Layer 12 of a small transformer language model trained on English Wikipedia (25 layers, counted from 0, width 96).
A neuron's activation on a vector x is ReLU(weights . x + bias), where the dot is the dot product.
The model reads these tokens: "y" "c" "le" ")" " t" "ax" "is" " or" " b" "ic" "y" "c" "le" " t" "ax" "is," " or" " by" " f"

The vector x that enters this layer's MLP at each token. A number n stands for (n - 500) times 0.0082.
0 "y": 678 259 420 577 460 327 490 411 494 465 562 699 483 553 548 628 456 596 440 511 129 376 391 509 596 537 535 224 435 513 656 701 544 504 512 516 291 609 399 484 725 501 608 503 571 660 703 440 580 556 528 659 601 649 72 574 535 690 483 355 357 491 603 663 463 425 606 490 435 597 259 315 505 393 471 529 557 398 387 381 282 529 661 652 401 490 473 588 499 527 503 503 324 740 525 460
1 "c": 611 327 394 359 540 658 580 616 469 325 657 605 473 412 456 736 541 643 488 350 334 326 374 489 552 508 718 315 492 464 505 439 634 572 408 390 158 594 362 663 650 429 594 538 660 631 692 445 610 439 469 571 498 687 404 544 405 458 584 287 439 523 488 898 394 453 605 288 595 504 378 358 552 608 436 440 444 275 533 509 446 572 860 464 421 563 441 467 221 527 804 484 313 619 604 362
2 "le": 615 291 341 356 381 656 631 488 628 398 572 416 489 643 534 533 617 572 443 463 240 305 468 603 699 588 512 470 627 488 457 569 627 477 272 564 283 668 267 592 622 657 437 547 482 430 661 467 596 424 497 729 589 596 424 579 413 681 585 359 403 395 474 732 575 363 624 439 621 469 25 391 500 456 595 515 558 346 397 564 408 648 642 655 606 677 490 252 346 375 651 465 228 510 594 261
3 ")": 753 463 322 607 381 501 525 518 567 462 548 697 408 434 399 530 483 736 502 386 359 419 437 498 562 515 665 329 488 426 561 551 708 585 318 525 346 602 415 458 839 521 274 516 596 504 673 547 653 604 459 642 443 630 272 485 456 614 534 361 356 451 593 767 459 279 587 415 623 695 214 341 463 367 444 483 490 472 398 465 414 556 650 630 465 567 632 388 361 231 698 537 196 635 633 327
4 " t": 601 410 383 528 495 450 533 414 481 676 677 740 503 429 305 735 470 743 507 323 300 193 395 591 586 600 670 229 414 450 319 543 675 698 481 473 253 576 259 495 641 549 573 618 577 482 738 513 578 490 493 645 609 567 368 551 378 588 435 403 234 385 640 631 507 364 681 658 585 579 259 468 613 446 580 528 472 373 479 338 385 608 803 449 398 475 535 340 374 258 614 454 376 625 471 559
5 "ax": 677 445 335 464 623 649 566 679 614 451 661 469 382 483 614 505 542 410 487 336 121 412 373 600 597 592 624 374 402 401 429 470 518 462 352 593 301 673 238 536 476 725 697 442 711 506 681 529 586 456 275 769 498 376 391 630 293 529 434 617 519 319 757 785 571 383 659 309 643 527 365 446 595 446 457 399 586 415 452 400 465 570 552 433 387 514 430 472 487 408 720 583 334 745 593 243
6 "is": 653 361 381 491 398 511 522 491 522 435 637 703 409 367 445 413 571 496 583 268 143 405 451 540 553 531 851 306 378 466 398 579 645 364 395 435 285 710 332 573 620 647 432 458 641 575 649 628 610 512 554 642 492 437 393 503 479 526 526 351 540 349 603 853 546 335 522 442 575 404 454 412 474 610 652 422 532 599 660 441 373 690 694 510 522 468 450 442 309 349 854 518 323 595 650 160
7 " or": 620 326 523 520 514 450 506 493 612 578 564 673 510 479 406 543 514 544 642 324 49 345 273 542 510 488 609 434 334 474 400 659 477 525 409 497 277 617 415 596 735 464 453 563 719 500 599 544 701 499 418 647 547 507 264 542 414 692 626 392 224 634 491 762 624 403 690 430 506 540 303 433 542 527 572 519 562 588 453 441 295 556 775 550 317 513 435 345 447 396 757 563 215 560 531 393
8 " b": 688 338 534 504 588 456 670 472 427 485 560 689 403 501 380 731 518 627 492 276 294 325 259 663 504 527 642 405 433 475 385 568 687 544 485 473 198 670 172 538 664 384 547 544 600 565 667 510 713 535 342 707 491 442 361 539 563 654 482 330 315 447 522 665 537 352 601 397 762 407 131 562 561 389 453 601 641 375 443 402 498 576 815 467 426 520 446 334 416 479 679 503 426 634 393 528
9 "ic": 536 499 556 403 478 710 602 669 628 282 601 628 430 392 563 632 501 515 411 281 244 280 224 581 601 727 624 358 464 380 469 568 482 658 386 608 275 520 159 518 578 518 572 342 520 691 541 384 629 496 217 669 469 445 378 590 438 594 488 374 392 573 729 799 539 285 507 450 814 520 448 521 664 534 429 483 476 542 560 441 278 569 814 457 461 591 476 366 420 409 629 435 438 673 442 448
10 "y": 763 322 386 559 515 543 705 479 513 441 512 629 478 619 511 403 605 581 451 244 198 404 325 604 602 666 645 548 443 456 370 652 517 569 378 560 285 603 283 577 465 626 503 368 576 582 590 451 544 458 249 583 562 514 164 360 561 450 432 391 447 503 491 658 602 398 544 536 684 385 385 663 499 576 691 475 586 503 587 437 316 577 681 565 541 742 497 408 367 291 828 554 342 566 561 181
11 "c": 534 459 441 385 519 707 628 614 408 401 513 673 448 483 433 704 562 543 457 232 438 354 301 515 572 475 784 402 353 490 440 399 624 556 420 406 215 600 341 683 610 379 545 508 659 583 664 486 604 423 348 525 432 581 428 544 396 389 613 339 352 487 514 953 449 464 573 302 721 441 382 467 528 666 577 375 529 352 656 433 458 566 799 496 461 578 468 489 265 469 906 539 276 537 596 365
12 "le": 596 418 351 376 383 718 614 516 598 435 471 446 500 679 484 491 667 474 467 407 248 299 408 635 693 511 587 494 522 461 385 551 572 486 300 575 332 689 226 600 577 664 440 519 512 396 640 508 593 351 438 726 585 543 410 640 412 656 593 355 307 385 509 768 626 344 644 469 705 403 86 465 432 485 631 467 620 396 500 485 427 622 624 706 634 692 507 280 357 344 685 498 270 493 554 247
13 " t": 605 392 419 558 525 473 585 539 439 544 532 752 407 449 246 666 476 803 506 322 331 223 357 494 590 569 710 317 429 497 377 588 688 659 542 452 237 642 319 590 604 574 478 615 603 487 733 512 654 456 409 678 486 497 400 528 391 487 504 343 231 400 579 632 500 379 781 562 733 483 238 443 568 454 616 519 492 409 588 305 384 660 731 512 442 478 569 312 305 270 702 520 360 589 450 496
14 "ax": 637 454 287 456 615 660 596 690 615 437 619 467 374 484 611 508 533 431 498 345 166 416 379 618 644 568 623 412 426 424 472 453 518 436 346 593 275 682 218 549 459 679 626 436 700 517 667 508 614 428 294 792 489 388 418 632 284 490 433 610 491 363 773 779 596 378 701 342 697 504 391 392 579 454 440 407 595 417 473 357 468 621 539 471 370 561 429 423 504 376 740 582 341 696 587 214
15 "is,": 621 373 347 489 503 385 563 452 590 355 618 766 380 467 395 487 519 674 495 382 104 471 304 531 506 559 801 338 395 469 488 546 627 416 336 583 333 697 433 506 628 433 370 548 752 426 640 513 620 486 621 709 585 466 255 601 441 565 504 294 427 430 560 810 593 246 613 465 597 504 501 428 415 481 621 568 530 551 594 374 342 667 763 593 508 479 392 347 419 412 731 519 315 643 530 288
16 " or": 636 347 535 527 548 466 494 486 606 556 610 681 524 524 465 558 482 524 575 377 126 381 314 570 542 484 554 434 282 463 480 587 416 536 350 525 361 547 289 608 702 447 512 553 702 559 604 598 702 478 440 623 642 472 161 557 400 627 528 387 152 658 551 736 635 335 734 441 521 532 283 424 556 460 505 574 481 565 364 416 337 570 809 547 309 519 423 322 473 506 753 639 295 600 463 437
17 " by": 636 304 514 550 534 408 512 424 565 403 601 621 463 449 391 550 401 580 390 561 112 463 395 498 371 728 606 331 300 384 482 574 622 585 448 483 286 450 204 624 703 629 428 481 700 490 667 606 633 575 341 669 559 453 255 672 681 689 415 528 286 478 445 752 643 301 792 350 631 447 396 447 520 395 561 629 465 462 365 546 484 537 750 521 604 519 391 313 421 480 639 594 312 577 527 435
18 " f": 639 322 579 409 590 532 561 398 397 490 655 672 491 402 429 771 484 590 548 319 354 432 274 582 465 550 529 365 510 457 452 472 580 630 447 509 208 614 345 509 592 549 550 659 603 564 753 442 534 545 386 655 444 514 198 512 492 679 480 367 136 439 547 584 455 373 745 445 867 484 257 417 558 368 434 568 596 464 396 472 282 512 750 606 579 568 516 265 398 572 591 467 397 653 562 588

Each question shows the input weights of one neuron of the MLP. A number n stands for (n - 500) times 0.0021.

n89 (bias -0.004): 346 557 377 421 519 640 556 730 506 514 426 489 557 562 457 334 553 377 466 516 516 509 574 630 473 342 426 468 470 630 478 605 492 467 561 360 483 492 414 451 646 781 548 486 334 413 323 528 456 441 531 486 455 533 457 586 390 573 544 539 415 396 500 484 497 478 439 561 489 404 629 645 579 621 408 453 622 472 433 661 639 458 675 585 449 407 334 591 396 387 474 464 524 663 418 564
Its three highest activations, in order, are on tokens 12 "le", 5 "ax", 14 "ax"

n377 (bias -0.052): 274 497 404 583 383 481 608 477 526 570 430 711 439 390 551 493 568 523 416 375 569 442 522 527 453 613 374 562 465 370 675 453 459 352 615 462 427 571 696 410 658 661 487 687 550 617 451 441 324 503 630 543 434 465 430 409 255 605 406 616 544 296 500 381 671 566 500 768 490 550 409 588 596 510 562 582 231 507 650 399 428 523 282 493 703 484 325 594 455 510 548 400 534 555 444 585
It fires most on token 4 " t"

n433 (bias -0.035): 518 504 438 500 590 489 751 623 467 406 223 680 449 409 518 681 458 504 352 546 636 365 456 444 454 489 460 504 475 444 507 424 422 682 593 651 707 643 407 682 511 367 432 698 350 472 298 377 587 747 293 414 541 620 615 485 496 536 390 372 514 369 446 559 364 443 548 393 412 553 523 678 624 469 692 384 594 545 596 286 443 643 312 379 539 634 569 687 515 719 197 375 280 713 339 407
Its three highest activations, in order, are on tokens 9 "ic", 11 "c", 8 " b"

n98 (bias -0.028): 564 389 587 488 720 564 447 692 468 574 504 536 865 463 729 524 515 427 239 640 520 542 389 776 527 484 828 301 531 438 386 831 349 699 565 417 595 508 504 313 227 604 467 152 426 259 399 373 472 639 448 438 492 372 582 646 535 445 504 648 346 590 496 424 445 398 375 528 714 574 338 407 328 366 569 402 516 398 346 431 492 599 431 231 378 575 421 544 528 715 466 596 616 521 389 541
Its three highest activations, in order, are on tokens 9 "ic", 5 "ax", 14 "ax"

n365 (bias -0.030): 278 582 567 449 407 532 492 512 488 549 611 576 602 537 657 544 523 596 771 527 465 508 461 455 715 473 354 664 508 545 286 299 404 441 500 274 423 504 552 303 694 512 455 159 350 561 536 460 539 630 532 504 411 464 818 326 404 551 753 389 408 702 198 567 302 609 580 299 448 584 570 500 241 653 508 588 582 407 231 453 369 549 560 803 383 512 512 647 390 804 504 679 500 584 484 673
Its three highest activations, in order, are on tokens 1 "c", 11 "c", 7 " or"

n482 (bias -0.033): 575 761 530 679 728 206 336 473 694 428 518 469 526 518 574 460 285 429 595 568 564 221 596 441 347 325 706 644 509 459 383 309 457 452 447 517 76 381 553 753 545 331 573 452 536 597 610 742 543 455 606 662 194 434 547 220 641 283 794 614 289 271 523 454 504 685 500 282 478 568 377 652 626 417 491 458 744 361 633 405 555 680 225 632 440 605 569 544 609 551 248 623 551 579 756 438
On which token does it fire most, and how strongly? 14 "ax", at about 1.7

n190 (bias -0.015): 219 531 562 538 422 531 581 571 385 407 493 402 620 636 414 402 624 535 525 446 666 669 390 564 476 321 653 485 650 264 649 464 466 507 345 541 51 570 750 386 504 337 619 441 728 420 406 670 771 504 528 407 518 528 483 464 473 438 698 399 450 496 393 447 435 503 374 504 605 530 543 422 678 511 489 412 371 486 556 605 500 407 360 565 616 328 591 361 669 478 533 528 584 614 557 542
On which two tokens does it fire most, strongest first? 11 "c", 1 "c"

n356 (bias -0.037): 698 407 457 633 641 424 198 489 638 623 414 424 507 363 525 609 486 675 429 539 398 523 550 544 434 584 734 596 518 537 320 545 584 435 401 596 333 511 529 400 471 455 586 496 267 552 304 471 725 430 598 681 770 482 708 308 788 407 694 554 556 474 302 316 479 472 518 595 587 647 571 401 463 564 278 370 396 548 372 543 472 493 376 448 567 536 541 623 514 383 496 663 689 565 493 262
It fires most on token 10 "y"

n409 (bias -0.042): 550 576 614 469 491 416 604 468 502 574 584 498 412 470 479 461 583 422 490 663 577 399 431 439 523 439 658 513 430 502 527 584 539 440 529 547 436 584 347 464 449 448 450 378 534 441 315 637 483 657 336 409 485 490 563 537 595 507 548 452 465 483 495 396 540 580 510 612 524 604 572 286 632 497 672 553 581 571 478 456 512 525 408 562 575 400 493 490 662 462 632 478 521 538 498 415
On which token does it fire most, and how strongly? 6 "is", at about 1.2

n573 (bias -0.020): 581 619 202 384 663 496 328 496 834 467 148 386 451 642 441 382 650 410 694 596 517 253 479 504 342 572 327 631 594 547 677 668 606 581 493 500 391 507 410 553 446 515 793 532 395 639 472 529 307 456 446 438 308 384 445 633 603 455 475 567 428 435 504 627 590 486 521 443 300 466 574 482 580 585 418 605 511 608 475 546 359 518 300 390 528 384 408 464 662 493 556 468 651 605 406 608
It fires most on token 5 "ax"

n413 (bias -0.033): 482 457 573 488 585 543 459 601 506 605 557 534 473 465 506 394 482 500 478 560 434 269 668 665 422 647 417 415 340 421 484 223 366 472 469 346 459 383 681 577 651 526 411 380 541 479 351 588 695 468 646 662 604 478 693 484 617 515 559 531 450 380 533 503 509 548 404 625 429 548 497 513 528 545 500 526 573 469 497 614 500 630 326 407 521 610 516 413 586 289 399 441 327 220 257 431
On which token does it fire most, and how strongly? 2 "le", at about 0.55

n375 (bias -0.030): 620 561 640 511 450 457 573 574 515 481 646 504 353 534 532 704 371 493 744 563 606 588 708 485 293 419 753 584 237 511 208 463 486 532 643 390 411 696 507 439 607 470 504 507 355 666 303 378 389 585 467 351 496 384 614 489 356 504 536 638 388 411 527 442 528 393 504 570 405 353 474 379 400 636 654 546 608 500 434 100 549 637 657 568 504 532 553 685 421 412 308 315 359 603 337 625
On which token does it fire most, and how strongly? 4 " t", at about 3

n72 (bias -0.024): 611 500 396 503 613 378 701 411 406 410 381 465 590 539 383 602 621 412 540 395 888 592 414 539 574 469 288 338 548 755 436 496 571 302 468 651 607 646 818 382 574 417 446 528 664 493 363 457 614 404 377 511 582 424 568 442 547 531 573 319 614 532 577 431 391 500 349 433 630 453 467 687 425 511 546 448 557 365 391 523 507 536 402 514 367 393 525 259 645 679 422 318 392 529 668 613
It fires most on token 8 " b"

n454 (bias -0.021): 571 378 345 433 401 645 421 682 788 442 392 410 434 270 537 391 593 319 596 464 594 575 441 340 482 547 519 465 602 841 542 435 457 570 579 427 615 355 730 489 644 566 485 493 523 518 500 341 467 271 613 649 595 493 340 609 482 471 652 303 453 511 173 433 536 467 485 583 481 500 643 338 348 648 496 311 473 868 628 266 475 439 462 612 474 541 391 507 441 473 492 743 507 811 553 538
Its three highest activations, in order, are on tokens 15 "is,", 6 "is", 7 " or"

n300 (bias -0.014): 552 412 456 364 464 427 618 516 626 504 454 350 532 367 703 516 376 250 517 296 528 521 508 355 539 500 480 560 504 687 714 266 504 359 447 409 566 585 459 720 422 513 90 605 405 357 573 253 472 570 520 811 620 617 385 711 343 532 714 557 426 578 603 428 302 496 671 516 398 660 483 668 814 428 488 376 425 591 651 653 590 405 390 588 401 520 567 565 656 419 265 468 641 632 103 291
It fires most on token 14 "ax"

n193 (bias -0.038): 408 503 607 776 545 244 525 638 531 414 465 494 610 487 524 273 562 450 538 617 479 503 647 462 425 422 540 595 364 567 500 707 312 592 553 479 443 534 484 439 622 388 372 423 626 574 636 616 555 506 438 472 342 528 406 651 341 467 408 500 503 610 608 544 506 545 336 637 286 598 606 581 377 510 712 654 674 541 484 530 360 459 335 452 421 543 529 426 491 357 474 574 455 630 595 484
It fires most on token 7 " or"

n252 (bias -0.022): 436 508 480 696 563 246 496 586 678 342 433 415 568 434 484 390 620 206 450 570 429 445 532 612 531 414 400 466 563 293 286 679 258 492 410 631 347 528 614 264 611 517 362 411 430 538 435 529 604 434 748 417 620 524 520 567 230 253 605 645 450 484 509 530 393 583 788 451 512 367 705 737 673 311 614 603 699 426 251 504 449 426 553 421 634 480 706 617 416 331 410 516 629 828 764 708
On which token does it fire most, and how strongly? 5 "ax", at about 1.2

n332 (bias -0.037): 590 351 719 603 369 353 463 517 567 690 445 406 371 621 421 513 696 503 635 727 428 535 722 521 510 471 710 436 464 610 480 649 351 497 554 398 579 647 449 377 602 594 393 523 363 602 530 531 404 322 470 442 380 527 438 343 546 368 417 861 510 555 458 532 418 536 476 527 197 555 611 408 562 416 500 603 400 568 588 496 685 572 419 445 621 540 427 339 457 574 585 530 555 468 633 310
On which token does it fire most, and how strongly? 6 "is", at about 0.97

n381 (bias -0.039): 469 719 439 655 434 399 519 475 601 601 475 472 309 330 606 512 488 587 535 521 575 477 379 487 622 497 579 380 551 513 678 462 476 283 587 425 516 540 568 433 587 430 421 469 572 386 669 500 654 594 460 575 359 290 578 621 464 443 445 491 506 275 234 639 512 515 365 441 478 533 446 634 428 353 512 429 346 556 385 404 663 484 460 408 479 561 672 595 527 667 474 568 696 419 397 348
On which token does it fire most, and how strongly? 3 ")", at about 1

n15 (bias -0.028): 319 450 468 572 536 438 584 511 442 534 361 387 464 765 471 489 684 331 481 514 546 718 292 429 251 599 464 347 536 250 578 354 430 709 753 614 712 322 529 478 703 515 380 641 585 407 398 371 582 837 431 563 374 702 422 613 349 572 399 591 545 607 734 404 624 489 376 515 474 560 368 456 485 387 555 673 370 559 625 500 574 545 482 455 482 536 598 369 651 409 584 424 451 301 589 452
It fires most on token 3 ")"

n557 (bias -0.018): 488 520 366 491 557 563 459 541 295 354 658 410 668 515 716 575 339 424 583 326 537 610 554 482 561 525 555 298 489 565 650 443 564 644 491 554 521 460 512 534 283 524 554 396 468 406 404 535 375 494 445 598 429 592 466 509 480 440 394 584 450 556 659 304 520 517 514 518 335 573 665 500 453 449 448 399 369 441 445 475 584 314 395 706 528 380 470 538 643 394 442 555 444 561 538 640
It fires most on token 5 "ax"

n164 (bias -0.040): 531 540 732 483 433 511 370 459 374 565 432 414 655 741 556 411 505 465 444 613 378 485 418 439 390 561 358 509 475 570 602 527 420 520 558 548 462 320 486 568 384 494 597 432 588 437 569 561 531 398 471 673 430 480 533 628 675 390 731 511 580 468 518 540 439 500 380 538 503 575 541 578 328 482 604 533 342 523 532 327 616 602 540 524 441 531 616 334 664 452 397 414 315 545 550 639
It fires most on token 17 " by"

n228 (bias -0.051): 535 452 398 561 563 651 555 464 367 566 423 516 653 649 685 250 587 402 373 478 626 664 369 474 553 283 336 585 601 440 625 507 590 548 461 427 606 484 552 292 625 681 674 674 559 284 451 388 535 573 588 474 533 426 544 540 447 586 548 558 426 368 575 530 503 601 552 451 455 397 420 595 421 470 246 657 374 359 294 598 556 450 399 617 582 618 554 503 414 456 435 335 628 350 401 572
On which two tokens does it fire most, strongest first? 2 "le", 12 "le"

n242 (bias -0.025): 409 347 496 666 582 548 580 605 655 713 373 444 398 414 289 512 561 359 566 315 446 454 429 569 431 485 358 408 679 508 597 541 273 587 705 613 410 718 520 358 569 504 389 611 394 530 635 282 720 264 556 374 528 670 721 355 573 653 441 532 424 532 127 320 570 496 536 548 536 615 768 194 524 678 420 378 565 213 400 513 442 655 560 590 593 634 388 695 587 533 584 468 600 437 216 347
It fires most on token 7 " or"

n25 (bias -0.034): 500 619 314 593 254 541 477 695 429 577 376 338 359 434 585 617 666 451 461 693 361 401 452 258 616 507 362 607 452 377 588 512 485 440 473 621 469 549 534 493 569 512 461 324 439 360 568 634 511 488 538 573 515 291 471 527 638 441 754 500 356 447 476 309 581 533 214 762 545 391 636 496 600 551 659 691 581 515 147 443 671 515 542 624 746 545 699 564 790 429 560 278 525 496 381 481
It fires most on token 12 "le"

n248 (bias -0.022): 322 412 491 437 475 471 522 487 605 582 609 478 692 601 378 580 564 564 434 383 612 245 459 631 423 565 541 419 410 428 409 628 325 639 551 609 513 551 873 431 345 540 658 671 295 445 500 574 440 617 570 422 585 449 562 543 478 444 475 700 497 506 534 359 662 565 510 664 347 555 444 523 520 517 333 571 585 652 458 569 448 344 571 438 541 371 262 427 456 440 466 395 408 463 620 394
It fires most on token 4 " t"

n161 (bias -0.032): 660 609 370 726 392 416 560 655 403 835 400 513 646 687 433 445 500 282 609 512 500 424 717 556 582 393 744 464 475 392 616 413 622 479 560 454 474 470 406 810 697 496 430 289 548 536 652 375 400 133 832 344 383 542 351 434 512 467 529 302 532 823 344 400 393 583 453 641 496 529 246 543 336 733 521 420 491 539 709 715 459 677 381 705 210 567 575 462 471 398 393 449 745 291 375 474
Its three highest activations, in order, are on tokens 12 "le", 10 "y", 6 "is"

n257 (bias -0.022): 398 585 693 530 536 625 663 621 540 592 698 351 412 463 441 540 386 671 439 503 574 587 418 615 308 645 559 587 377 598 466 602 682 549 587 286 503 497 296 444 423 497 729 378 368 412 666 402 471 503 616 432 547 470 377 414 583 353 510 685 497 517 378 522 594 558 407 637 533 388 582 587 328 452 704 486 415 423 290 622 609 297 413 462 438 500 445 470 402 614 612 351 513 594 277 560
It fires most on token 8 " b"

n52 (bias -0.040): 570 691 442 579 326 439 506 463 678 645 379 635 570 449 639 534 429 398 567 512 518 451 436 579 619 428 448 692 308 500 522 481 690 476 379 512 462 433 646 482 438 506 716 524 293 383 525 537 361 597 565 264 735 430 377 679 378 361 537 426 512 541 613 431 632 536 673 497 562 556 385 407 513 452 407 494 591 606 609 573 438 434 398 516 557 509 468 374 494 510 455 343 625 497 321 550
It fires most on token 16 " or"

n209 (bias -0.032): 315 599 561 362 477 577 477 567 713 639 624 481 508 675 519 562 519 340 464 541 387 447 187 437 489 639 500 553 640 603 370 699 466 293 727 697 409 245 512 550 579 392 524 562 512 526 442 535 176 378 395 449 674 419 432 311 384 367 281 681 485 634 427 544 674 572 399 539 391 351 760 238 555 641 796 512 567 567 566 529 530 484 628 316 579 596 488 720 596 419 520 562 287 610 330 473
On which two tokens does it fire most, strongest first? 10 "y", 9 "ic"

n32 (bias -0.036): 606 485 413 361 536 507 433 406 496 485 340 544 551 583 235 515 832 619 679 525 851 702 256 745 454 518 559 477 349 315 466 546 440 657 567 572 790 585 321 409 294 324 603 599 428 511 275 444 431 477 574 598 365 632 511 623 546 464 518 349 546 676 496 431 489 316 456 507 537 504 576 489 425 488 738 605 398 294 615 389 585 598 515 367 590 533 412 485 394 438 574 629 496 543 286 556
On which token does it fire most, and how strongly? 8 " b", at about 1.3

n281 (bias -0.050): 524 438 645 420 469 360 429 653 426 558 420 437 452 446 448 711 440 489 496 493 544 293 635 468 788 663 381 537 569 683 446 334 378 385 500 565 274 524 305 673 475 355 598 573 393 420 296 550 472 600 479 615 514 639 507 562 395 510 762 689 658 561 640 384 288 562 479 450 507 622 718 277 436 562 564 485 450 507 504 496 470 525 377 457 606 431 420 511 680 419 441 837 558 445 675 401
On which token does it fire most, and how strongly? 14 "ax", at about 1

n3 (bias -0.033): 543 592 437 556 402 517 446 598 453 473 462 463 418 380 513 570 590 540 459 461 685 707 312 466 310 468 487 634 327 442 656 565 526 477 524 520 568 580 614 507 625 548 524 384 514 424 627 429 566 657 534 589 493 580 728 458 406 447 483 620 529 388 496 579 187 181 634 487 580 442 538 311 343 465 507 761 404 398 493 615 429 261 527 497 314 533 632 547 612 678 348 430 661 324 429 416
It fires most on token 3 ")"

n243 (bias -0.045): 437 516 406 586 601 298 412 431 468 508 451 575 520 618 363 365 344 692 709 677 782 421 578 512 600 519 512 303 519 472 540 749 362 528 852 321 776 544 464 480 436 418 586 567 508 432 560 500 391 455 253 541 358 748 519 504 442 555 618 441 732 359 362 436 438 639 321 752 703 351 381 340 464 368 588 563 565 488 824 461 580 415 480 439 473 355 360 357 571 558 672 611 270 780 407 588
On which token does it fire most, and how strongly? 13 " t", at about 2.6

n64 (bias -0.035): 309 527 390 336 372 557 577 457 608 630 270 377 409 500 458 512 415 391 595 541 358 233 549 779 544 351 538 626 462 646 566 373 552 439 376 372 437 423 651 595 640 424 548 508 567 368 750 488 432 265 384 575 327 355 534 400 608 519 813 672 526 469 516 341 594 594 673 849 384 667 436 430 512 492 361 516 516 707 454 587 266 633 361 801 485 542 500 462 485 657 358 650 541 589 304 426
Its three highest activations, in order, are on tokens 12 "le", 2 "le", 7 " or"

n230 (bias -0.015): 556 382 445 346 605 635 637 658 636 545 319 472 551 381 535 608 550 315 537 546 593 466 429 590 519 446 210 517 496 799 573 422 465 512 585 461 202 341 492 583 706 430 525 631 557 470 440 480 606 374 692 431 366 730 808 396 515 736 603 599 251 431 197 470 403 473 296 770 248 342 467 367 447 550 576 352 508 512 323 539 851 463 416 558 418 346 620 576 413 429 567 640 496 727 500 512
On which token does it fire most, and how strongly? 1 "c", at about 0.92

n353 (bias -0.022): 663 565 532 779 324 362 706 504 553 664 534 300 460 727 625 689 445 525 441 694 488 315 770 274 465 635 573 716 520 458 637 370 425 228 430 228 596 353 323 662 546 631 631 309 579 317 324 172 508 508 364 613 454 350 376 521 603 452 533 561 480 234 586 515 432 484 647 455 537 382 589 558 437 666 381 487 437 267 471 429 705 366 319 420 516 694 517 427 488 650 496 525 622 728 558 706
Its three highest activations, in order, are on tokens 5 "ax", 14 "ax", 17 " by"

n123 (bias -0.059): 324 278 555 547 514 456 352 769 592 561 663 415 627 606 678 648 525 117 473 308 604 353 362 598 379 679 632 492 410 440 549 420 333 427 400 536 684 511 522 456 407 469 542 496 470 423 412 474 507 740 522 443 489 361 726 462 546 511 449 834 602 317 531 649 468 464 338 474 470 617 428 556 451 423 389 360 353 418 563 838 553 530 774 451 392 525 622 643 496 407 477 533 393 562 485 593
It fires most on token 5 "ax"

n305 (bias -0.025): 541 302 347 714 624 496 442 405 316 529 306 325 500 575 681 480 234 442 382 504 329 448 613 366 303 674 366 522 556 345 421 597 539 492 554 412 371 528 484 468 591 652 748 281 229 368 471 392 536 658 791 442 546 464 385 475 358 263 455 740 649 351 448 788 488 604 664 521 398 555 749 364 604 500 693 319 303 471 714 478 492 467 582 492 476 734 725 500 637 662 358 410 654 629 596 595
On which two tokens does it fire most, strongest first? 0 "y", 5 "ax"

n521 (bias -0.021): 547 619 283 150 622 264 418 793 483 765 536 259 610 593 813 470 327 178 438 333 391 595 424 632 546 492 380 473 487 451 504 389 351 389 435 584 452 586 435 470 286 438 580 470 487 684 384 456 521 474 682 399 456 479 542 321 525 470 684 315 504 364 532 443 790 260 535 565 781 824 660 248 417 679 699 555 403 448 292 565 554 456 426 669 483 798 460 590 602 667 400 582 550 681 469 557
On which token does it fire most, and how strongly? 14 "ax", at about 3.3